Layer 9 of a small transformer language model trained on English Wikipedia (15 layers, counted from 0, width 128).
A neuron adds its activation times its output weights to the MLP's output. To switch it off is to set its activation to zero at one token and run the rest of the model.

Output weights of the MLP neurons that the questions are about. A number n stands for (n - 500) times 0.00063.
n1: 584 489 516 504 524 298 639 508 591 508 413 603 288 324 398 652 334 646 543 227 682 417 233 605 660 396 484 405 456 459 125 500 668 489 283 519 623 423 675 363 496 587 392 527 575 426 542 322 519 545 197 784 417 621 610 500 560 470 422 280 580 450 513 679 648 730 656 409 456 323 575 535 469 350 465 255 356 325 754 661 324 569 588 567 283 488 450 556 512 307 637 479 389 602 754 512 730 330 707 585 638 485 449 371 442 571 637 566 728 605 308 597 504 539 554 492 518 444 384 454 391 331 831 470 404 523 589 390
n12: 616 449 695 368 543 458 367 447 561 377 434 572 438 660 544 493 607 351 461 496 647 561 524 639 333 652 356 496 645 459 202 703 541 727 586 571 612 274 716 650 341 457 449 441 525 479 476 465 608 538 442 535 627 578 368 580 426 479 448 407 533 500 753 557 389 365 563 507 398 667 554 422 475 309 488 324 316 648 406 382 322 614 496 539 560 472 486 266 349 416 430 615 642 537 426 766 460 400 457 255 405 486 589 606 500 297 604 467 418 549 504 363 315 525 716 628 387 584 251 615 555 617 486 557 409 222 329 622
n53: 662 478 470 561 371 478 720 711 454 492 382 511 646 504 539 489 682 629 459 429 578 538 656 519 446 504 535 481 307 655 662 432 543 486 521 568 203 614 536 554 394 370 532 625 402 455 430 429 303 445 387 594 389 444 387 266 561 372 437 722 469 601 599 588 642 585 315 468 543 352 554 309 589 399 513 675 581 665 557 25 592 320 676 462 429 485 556 193 599 481 589 493 533 186 455 262 634 347 383 630 633 403 224 543 407 326 361 196 394 407 626 541 627 578 497 488 553 345 470 463 543 372 569 589 782 567 626 314
n95: 298 402 614 473 554 417 694 428 462 194 325 508 581 216 433 342 439 374 345 519 623 584 500 562 608 597 496 428 525 391 487 283 500 514 160 381 480 537 377 574 670 658 547 415 584 342 367 500 586 705 434 538 552 492 462 525 659 295 572 573 519 508 816 542 587 277 579 532 352 741 573 361 522 636 517 496 439 572 438 523 426 500 731 565 511 504 268 609 508 254 396 716 463 488 576 489 373 568 564 642 442 182 363 679 515 458 296 548 378 666 342 594 527 598 403 504 479 484 507 530 959 410 674 478 563 534 414 606
n103: 843 390 583 428 412 417 350 405 548 467 386 645 431 575 724 573 356 731 103 646 445 689 656 684 675 739 698 448 456 542 375 540 367 433 636 606 408 558 553 258 450 347 314 760 616 575 453 386 476 462 500 484 405 841 472 552 625 473 416 431 553 374 351 359 438 387 250 600 566 457 557 555 398 383 854 444 260 560 512 766 236 570 557 412 627 370 402 582 633 386 327 353 597 479 544 596 327 256 511 579 542 358 468 774 606 576 620 596 516 688 463 417 467 614 562 422 407 365 362 653 561 376 546 587 480 461 516 340
n148: 476 474 557 415 589 405 532 359 453 592 712 504 480 658 552 389 458 427 660 443 560 531 440 319 391 746 582 462 507 654 487 642 396 504 304 631 508 766 580 681 508 426 617 593 619 451 627 417 474 615 496 489 433 416 201 636 551 563 625 515 829 632 479 349 528 594 552 482 162 729 661 504 485 339 419 459 615 424 395 372 359 388 500 161 619 197 349 559 368 323 648 675 358 428 412 416 546 543 504 636 686 515 623 378 534 323 359 516 535 492 548 579 516 182 409 421 257 492 300 511 555 525 537 471 474 553 828 543
n195: 698 647 512 540 488 645 294 429 260 388 314 432 774 448 529 350 691 274 323 473 625 472 367 399 738 609 588 389 478 651 454 484 376 704 354 530 479 589 417 516 690 700 346 419 417 523 361 508 418 508 439 559 547 465 354 645 549 630 209 439 634 402 444 496 331 461 397 570 569 647 375 637 500 136 461 462 551 316 596 602 419 373 584 468 611 555 613 667 472 364 891 652 462 500 571 460 580 381 467 590 621 555 310 577 216 635 507 504 627 453 459 469 851 414 511 504 817 682 477 469 557 529 602 624 477 187 523 507
n225: 406 522 301 407 450 508 440 500 551 448 401 671 418 702 520 411 655 522 435 447 485 485 380 741 547 531 828 407 725 423 298 272 432 590 582 639 556 624 613 516 356 337 562 238 631 671 687 564 560 734 593 508 729 508 454 925 518 470 548 515 606 405 315 415 484 376 540 711 611 406 632 332 394 367 517 674 508 391 200 494 551 489 352 488 478 652 561 362 426 511 410 497 676 428 638 450 422 580 482 640 244 379 519 429 674 369 609 516 515 327 312 405 370 462 357 524 579 543 549 228 327 447 559 311 432 443 557 518
n235: 480 622 683 398 474 386 452 520 493 469 401 464 527 521 585 497 411 646 321 753 761 533 445 510 583 620 460 575 515 406 279 378 411 525 351 382 449 673 245 540 364 470 544 372 493 639 373 387 645 453 595 422 608 409 510 509 659 582 459 380 574 335 306 652 626 625 527 290 446 618 609 490 477 558 319 310 525 376 457 426 713 608 480 559 595 617 468 581 632 445 614 543 354 514 484 448 510 432 528 706 438 568 399 510 416 477 599 507 601 524 534 642 550 578 506 666 534 647 639 426 436 281 697 404 535 672 378 570
n261: 606 538 655 624 512 548 546 440 480 454 456 330 386 444 579 446 580 428 639 710 378 520 380 119 337 654 804 560 281 481 507 252 300 609 625 378 487 414 390 361 479 371 451 414 616 492 473 563 551 681 473 662 254 516 632 567 359 280 508 365 529 535 469 702 387 484 450 444 398 789 401 480 476 311 602 487 354 455 367 585 402 798 504 608 500 630 736 500 552 465 583 811 496 608 504 699 468 470 492 410 161 480 492 443 614 684 485 517 504 180 500 591 586 350 576 587 626 500 287 202 463 723 679 560 316 567 512 526
n315: 741 453 423 518 344 510 643 500 436 459 578 550 478 487 606 346 479 296 682 510 368 418 528 460 522 629 561 617 405 796 784 479 537 503 290 594 618 486 537 525 643 582 533 582 563 594 503 282 427 582 483 294 358 752 680 398 520 337 511 415 349 639 500 457 390 435 320 674 373 352 672 458 403 684 637 349 629 557 432 580 496 497 589 419 553 618 490 514 347 521 344 414 500 365 542 606 810 526 695 448 315 486 394 561 365 437 400 345 482 477 441 406 230 549 670 685 530 385 556 576 320 490 567 613 455 315 361 625
n316: 496 428 551 285 153 461 405 366 528 458 540 387 581 519 504 784 432 587 551 480 523 596 531 728 427 625 307 464 747 610 206 607 496 344 156 341 683 481 737 366 599 424 602 245 432 743 535 445 664 531 504 622 365 338 448 463 719 691 492 450 516 602 504 324 608 667 558 522 504 523 473 520 614 419 575 654 692 538 408 866 565 411 472 376 459 531 469 594 476 734 575 330 546 533 603 734 404 422 690 316 553 410 508 423 235 436 634 512 556 873 430 344 464 437 547 336 504 577 367 403 415 707 322 399 632 484 289 282
n370: 575 496 716 500 457 531 488 500 606 646 532 351 488 859 492 564 617 607 635 677 492 617 694 389 449 740 504 589 554 511 627 473 302 475 291 323 378 534 662 540 516 617 434 387 581 515 236 618 268 336 440 584 486 473 574 533 397 422 204 530 393 683 466 289 431 587 544 223 556 553 467 542 431 525 234 492 363 478 382 600 244 616 429 765 627 557 397 651 570 458 449 439 650 645 565 442 762 427 525 218 762 473 573 278 527 488 464 423 616 401 589 653 717 259 489 348 550 615 336 303 472 504 519 687 489 378 515 385
n422: 598 504 328 363 367 467 645 449 440 488 517 712 245 596 554 664 467 643 504 289 496 389 681 753 511 593 299 334 476 577 681 725 404 734 354 203 485 482 608 285 642 515 601 482 364 475 504 471 237 504 284 511 638 449 408 583 591 454 400 397 523 623 641 730 377 615 354 668 538 550 395 555 580 387 626 579 346 563 448 506 552 379 481 445 576 340 713 292 444 565 545 577 546 534 263 493 660 645 638 446 500 736 695 451 435 485 580 527 335 527 454 649 417 395 523 485 500 534 612 349 327 382 377 538 669 471 428 384
n462: 582 456 538 602 390 517 649 408 445 315 469 560 453 464 504 443 403 364 693 667 400 415 721 656 474 594 342 521 355 496 313 517 619 472 584 456 438 595 288 444 425 406 484 594 496 179 664 566 562 524 642 604 272 462 369 512 556 455 955 516 466 575 625 428 628 393 438 394 643 446 419 90 646 855 294 550 767 472 573 883 672 238 466 559 275 462 604 240 411 492 397 703 336 504 693 828 466 623 639 396 412 546 572 301 388 513 639 518 255 581 631 479 698 675 354 313 359 690 467 318 332 245 605 428 558 629 467 512
n469: 257 507 419 373 694 485 523 415 736 271 548 387 424 177 519 651 567 398 681 507 449 481 512 527 447 508 357 597 376 546 915 496 666 406 579 324 484 569 810 428 430 579 317 381 597 302 587 365 635 575 536 566 629 699 622 531 669 343 551 572 614 588 553 785 554 305 535 521 485 366 514 460 559 202 619 408 484 718 511 466 349 647 432 459 385 522 584 603 507 347 367 617 306 442 400 581 320 531 605 445 581 423 481 249 456 448 650 488 415 385 323 463 201 592 554 397 579 500 456 660 519 493 443 567 642 416 394 507

Each question names a token from some text and the token that comes next. It shows the activations a of the neurons there, in the order above. A number n stands for (n - 500) times 0.0052.

Then comes g, the gradient of the next token's log-probability with respect to the MLP's output, scaled to length 1. A neuron's effect is roughly proportional to its activation times (output weights . g). A number n stands for (n - 500) times 0.00074.

"li", then "iga "
a: 468 599 488 470 496 467 499 679 476 498 738 491 468 677 497 487
g: 449 463 660 334 478 502 349 491 421 681 563 483 515 522 578 466 594 451 439 572 586 533 407 734 583 336 424 546 676 591 408 470 504 711 441 355 269 479 548 530 242 476 706 402 539 808 734 494 446 364 380 529 702 546 328 484 546 534 456 618 243 504 415 649 269 520 441 600 692 522 496 491 410 482 707 483 500 401 674 473 494 419 506 603 518 342 388 332 479 539 681 592 444 508 215 393 298 519 572 675 259 554 368 579 298 452 501 417 759 431 526 663 636 747 465 536 502 569 582 485 449 336 362 452 627 480 525 477
Which neuron, switched off, lowers the next token's probability most? n422

"| ", then "L"
a: 477 496 483 469 474 493 467 469 774 498 488 468 487 468 511 480
g: 292 382 498 640 630 675 439 576 198 295 378 441 627 551 501 487 491 740 666 89 662 515 495 570 486 422 385 661 244 450 563 546 473 416 626 451 535 603 415 495 549 736 414 587 390 392 464 507 380 702 507 723 606 435 549 419 531 399 531 404 455 358 545 331 463 564 622 604 632 408 302 229 387 534 430 742 765 272 557 531 451 526 431 690 703 509 461 558 465 752 468 298 489 556 371 463 495 507 458 493 532 415 535 627 602 464 569 399 436 642 694 451 576 487 466 548 365 431 566 456 522 465 536 443 425 502 554 583
Which neuron, switched off, raises the next token's probability most? n235

"Sport", then "."
a: 479 502 497 469 469 476 473 615 498 800 494 498 485 531 483 497
g: 592 567 524 456 653 319 494 382 590 447 415 616 215 498 579 498 616 614 435 572 396 504 756 359 384 561 685 598 623 524 474 321 571 413 639 349 418 733 431 397 527 409 401 502 592 597 525 401 545 533 446 412 682 597 352 325 536 404 576 575 500 596 765 349 702 556 755 306 586 602 613 452 438 488 696 596 290 502 291 510 213 613 453 507 636 621 552 363 588 524 413 304 292 437 574 603 395 509 524 499 485 370 519 328 645 577 388 371 383 637 452 710 275 539 370 524 575 532 524 382 578 585 327 559 550 566 572 310
Which two neurons, each switched off alone, lower its probability most, in order? n261, n225

"appar", then "a "
a: 477 567 475 493 473 476 488 479 468 499 494 500 500 620 490 491
g: 659 612 541 635 648 258 648 473 444 325 374 475 547 616 388 212 467 591 425 578 634 555 757 620 433 358 493 422 492 403 619 498 529 473 563 376 521 661 584 561 494 492 475 265 484 529 442 693 424 416 468 448 709 274 437 579 600 449 306 418 635 397 477 705 565 333 362 476 515 568 460 570 255 530 507 512 273 554 457 567 689 513 454 439 542 396 437 239 303 503 290 842 365 383 494 726 380 598 374 437 572 600 644 553 648 430 609 592 537 229 566 472 690 520 632 458 479 542 540 485 510 528 508 716 414 465 529 537
Which neuron, switched off, lowers the next token's probability most? n422

"ne ", then "0"
a: 629 542 617 472 495 498 491 492 498 498 471 480 490 495 539 467
g: 605 442 354 447 575 365 639 571 475 625 767 783 432 564 621 656 704 441 411 598 416 637 421 273 533 467 585 444 387 601 379 403 334 414 578 572 419 331 569 539 533 415 429 540 447 626 381 517 699 385 323 447 332 655 501 526 481 707 387 735 444 436 464 404 314 726 296 475 553 545 316 684 571 453 665 374 479 609 249 520 164 571 541 383 617 501 620 244 472 536 436 579 720 587 423 545 564 382 265 610 409 410 464 667 664 513 601 415 437 440 482 411 452 537 374 619 534 457 562 573 529 575 554 620 520 366 465 571
Which neuron, switched off, raises the next token's probability most? n1

"m", then "äl"
a: 798 468 497 492 492 477 481 484 487 492 496 485 468 469 484 611
g: 374 571 554 506 640 411 400 286 387 543 687 596 437 844 638 478 504 297 410 426 736 695 398 452 515 494 490 639 811 432 502 468 348 453 551 463 511 688 599 672 431 523 641 806 521 600 682 590 480 321 389 412 432 320 585 416 553 405 498 216 471 538 538 250 376 734 691 439 431 408 377 444 561 483 486 582 456 520 539 522 555 638 532 405 549 471 554 565 466 576 626 391 536 530 661 594 462 377 442 565 411 499 514 249 357 670 570 413 461 525 279 198 478 513 223 508 462 476 542 547 538 513 514 583 455 356 611 472
Which neuron, switched off, raises the next token's probability most? n469

"| ", then "152 "
a: 493 479 485 495 590 479 481 495 573 500 472 486 494 482 500 469
g: 527 373 450 449 417 461 134 642 553 559 562 412 561 641 514 404 592 423 554 833 485 535 501 589 489 498 535 382 355 527 419 568 493 436 553 476 544 472 608 553 431 495 378 514 365 306 456 405 349 727 543 454 632 688 342 606 647 480 593 409 378 585 551 651 555 649 586 615 487 419 309 544 388 423 463 364 729 466 444 593 212 563 620 505 431 364 621 547 791 696 462 417 401 523 476 560 413 412 589 588 309 429 558 614 656 633 536 308 354 607 330 428 461 452 485 588 705 354 609 529 436 600 268 675 719 235 464 370
Which neuron, switched off, lowers the next token's probability most? n103

"| ", then "20 "
a: 477 476 472 488 836 480 472 496 599 500 493 485 495 476 498 468
g: 507 567 584 501 592 542 664 422 627 518 416 473 280 332 188 513 499 485 341 460 626 440 374 428 515 402 320 670 658 555 585 397 419 389 556 536 545 365 470 664 705 464 510 454 722 507 615 713 482 334 418 593 530 275 750 449 592 435 631 572 567 507 366 291 502 470 610 359 372 594 806 524 460 562 563 584 516 438 452 407 649 440 497 579 251 359 453 459 232 687 341 608 693 554 431 536 626 449 601 431 408 499 679 373 303 499 410 425 819 554 466 509 312 655 545 540 426 469 389 578 688 356 569 421 502 556 565 482
Which neuron, switched off, raises the next token's probability most? n103

"06 ", then "- "
a: 474 473 482 490 481 483 539 472 499 486 774 475 468 468 489 503
g: 739 490 581 523 613 355 613 665 505 400 387 599 382 294 659 426 534 296 541 641 598 271 670 586 642 659 421 495 495 351 423 525 603 313 540 588 487 410 394 548 681 452 685 439 487 579 600 753 694 678 593 242 505 501 593 413 480 544 644 584 367 322 638 537 552 536 239 557 393 429 664 573 652 527 651 324 237 421 391 499 655 400 443 519 432 809 603 460 487 566 465 234 320 396 534 402 482 345 474 394 497 474 413 439 506 558 467 320 458 609 552 515 551 655 472 382 281 370 481 433 591 492 557 563 366 630 520 507
Which neuron, switched off, lowers the next token's probability most? n315

"–", then "2"
a: 470 479 561 477 525 500 479 508 479 486 602 499 482 493 500 486
g: 415 390 587 357 632 539 456 501 359 499 473 586 574 401 508 410 568 551 442 724 361 575 541 714 637 432 500 286 436 543 578 468 727 434 593 453 558 587 563 445 437 532 369 834 497 409 446 401 327 642 478 371 587 643 324 625 250 571 430 371 408 709 477 540 615 516 447 644 613 237 469 442 355 460 402 436 277 463 437 554 346 346 405 510 793 578 478 448 601 529 422 239 331 466 710 350 574 613 518 514 384 459 700 729 743 591 640 577 570 438 571 376 276 578 643 518 381 365 547 596 540 576 521 573 420 362 522 586
Which neuron, switched off, lowers the next token's probability most? n315

"kon", then "en "
a: 800 498 475 471 481 592 544 480 478 471 478 490 488 471 480 484
g: 748 688 570 556 347 626 421 539 288 541 589 470 486 456 521 450 586 345 438 358 455 534 388 531 525 406 665 499 647 366 532 491 590 428 583 339 485 556 556 471 447 493 578 512 579 534 693 433 748 602 456 680 685 476 475 369 754 325 455 416 344 307 550 614 589 339 478 493 375 508 406 652 484 420 488 641 671 363 566 424 491 333 536 445 350 510 380 507 484 399 378 634 499 392 352 452 446 412 161 584 478 828 475 264 542 621 680 573 737 639 467 716 552 411 634 519 615 543 472 414 500 339 481 411 692 410 545 201
Which neuron, switched off, lowers the next token's probability most? n1

"\n  ", then "Rah"
a: 468 470 497 499 682 467 623 495 470 530 585 479 496 482 468 522
g: 339 538 452 517 684 455 326 430 451 488 580 361 590 671 418 487 643 526 615 607 344 883 528 389 552 374 382 503 327 598 602 425 397 403 563 348 518 598 552 451 393 658 475 470 482 368 517 360 383 408 278 753 570 382 518 611 614 440 470 337 657 684 403 544 490 502 767 401 544 489 318 384 304 453 467 603 754 688 623 494 406 815 407 346 490 433 447 618 462 405 484 600 569 611 669 564 644 717 638 586 606 476 462 393 482 414 305 523 487 277 620 321 390 362 516 461 645 643 491 457 409 458 574 580 487 348 457 470
Which neuron, switched off, lowers the next token's probability most? n195

"Pa ", then "| "
a: 675 477 528 482 468 627 474 524 491 497 602 476 476 481 552 752
g: 380 533 471 682 393 431 539 360 679 523 595 561 613 307 344 348 516 558 544 631 571 282 675 512 323 577 528 494 546 389 439 515 428 590 463 674 526 381 644 250 436 249 508 728 533 410 597 349 503 406 627 444 474 622 519 549 446 392 257 470 413 291 554 689 635 266 547 530 471 549 548 618 332 582 509 529 452 554 485 490 513 384 639 478 383 438 738 620 497 500 497 544 657 539 233 562 269 428 720 558 564 433 662 443 276 466 490 698 697 338 415 411 579 539 679 665 410 407 637 662 621 541 704 464 392 435 317 473
Which neuron, switched off, lowers the next token's probability most? n469

"T", then "PS "
a: 643 468 474 489 471 488 494 467 473 495 485 471 491 484 498 478
g: 418 417 209 739 679 392 641 575 345 449 503 538 539 491 623 619 517 663 195 427 638 526 279 589 589 558 517 457 406 596 496 534 496 529 573 259 366 500 410 562 443 495 427 454 467 525 611 316 614 535 512 548 356 648 681 472 486 396 534 562 426 465 521 754 438 834 566 547 434 350 460 605 622 404 477 587 376 216 474 456 614 544 617 416 536 524 442 646 465 478 524 467 577 204 398 549 511 439 436 732 475 699 607 625 463 536 512 298 651 388 305 429 387 479 617 588 586 480 419 531 223 559 748 325 427 642 395 533
Which neuron, switched off, lowers the next token's probability most? n1

"| ", then "S"
a: 496 473 470 469 485 470 468 474 798 483 488 481 492 520 483 498
g: 408 618 496 498 692 653 192 445 282 313 448 473 623 613 654 505 331 733 695 417 604 566 508 402 537 547 546 539 561 546 579 386 345 646 674 334 327 658 581 597 436 692 559 412 288 363 554 573 275 717 444 483 461 532 727 444 725 293 541 439 387 679 358 449 445 613 329 422 439 529 262 533 542 556 525 648 569 337 479 568 499 570 479 664 674 550 565 324 328 570 656 383 365 491 467 339 361 731 487 537 624 368 480 569 511 472 368 603 479 652 551 490 339 483 486 452 367 456 545 454 644 627 464 393 359 429 603 493
Which neuron, switched off, raises the next token's probability most? n235

".", then "11"
a: 471 608 485 480 491 477 472 661 473 798 469 469 854 468 468 486
g: 417 372 544 253 725 782 594 450 381 420 425 502 477 244 420 470 483 579 335 651 298 278 501 618 543 495 415 224 615 496 633 490 844 754 533 488 702 648 458 303 563 454 398 713 438 366 415 618 534 489 456 493 488 539 348 532 325 531 402 454 350 580 438 320 493 535 532 629 672 488 508 319 453 548 509 556 376 388 568 589 447 336 421 593 750 451 495 428 546 555 530 395 517 482 322 496 418 446 553 505 717 564 657 703 566 267 494 554 428 668 516 470 584 545 517 384 333 480 619 595 631 434 474 595 499 487 506 759
Which neuron, switched off, raises the next token's probability most? n261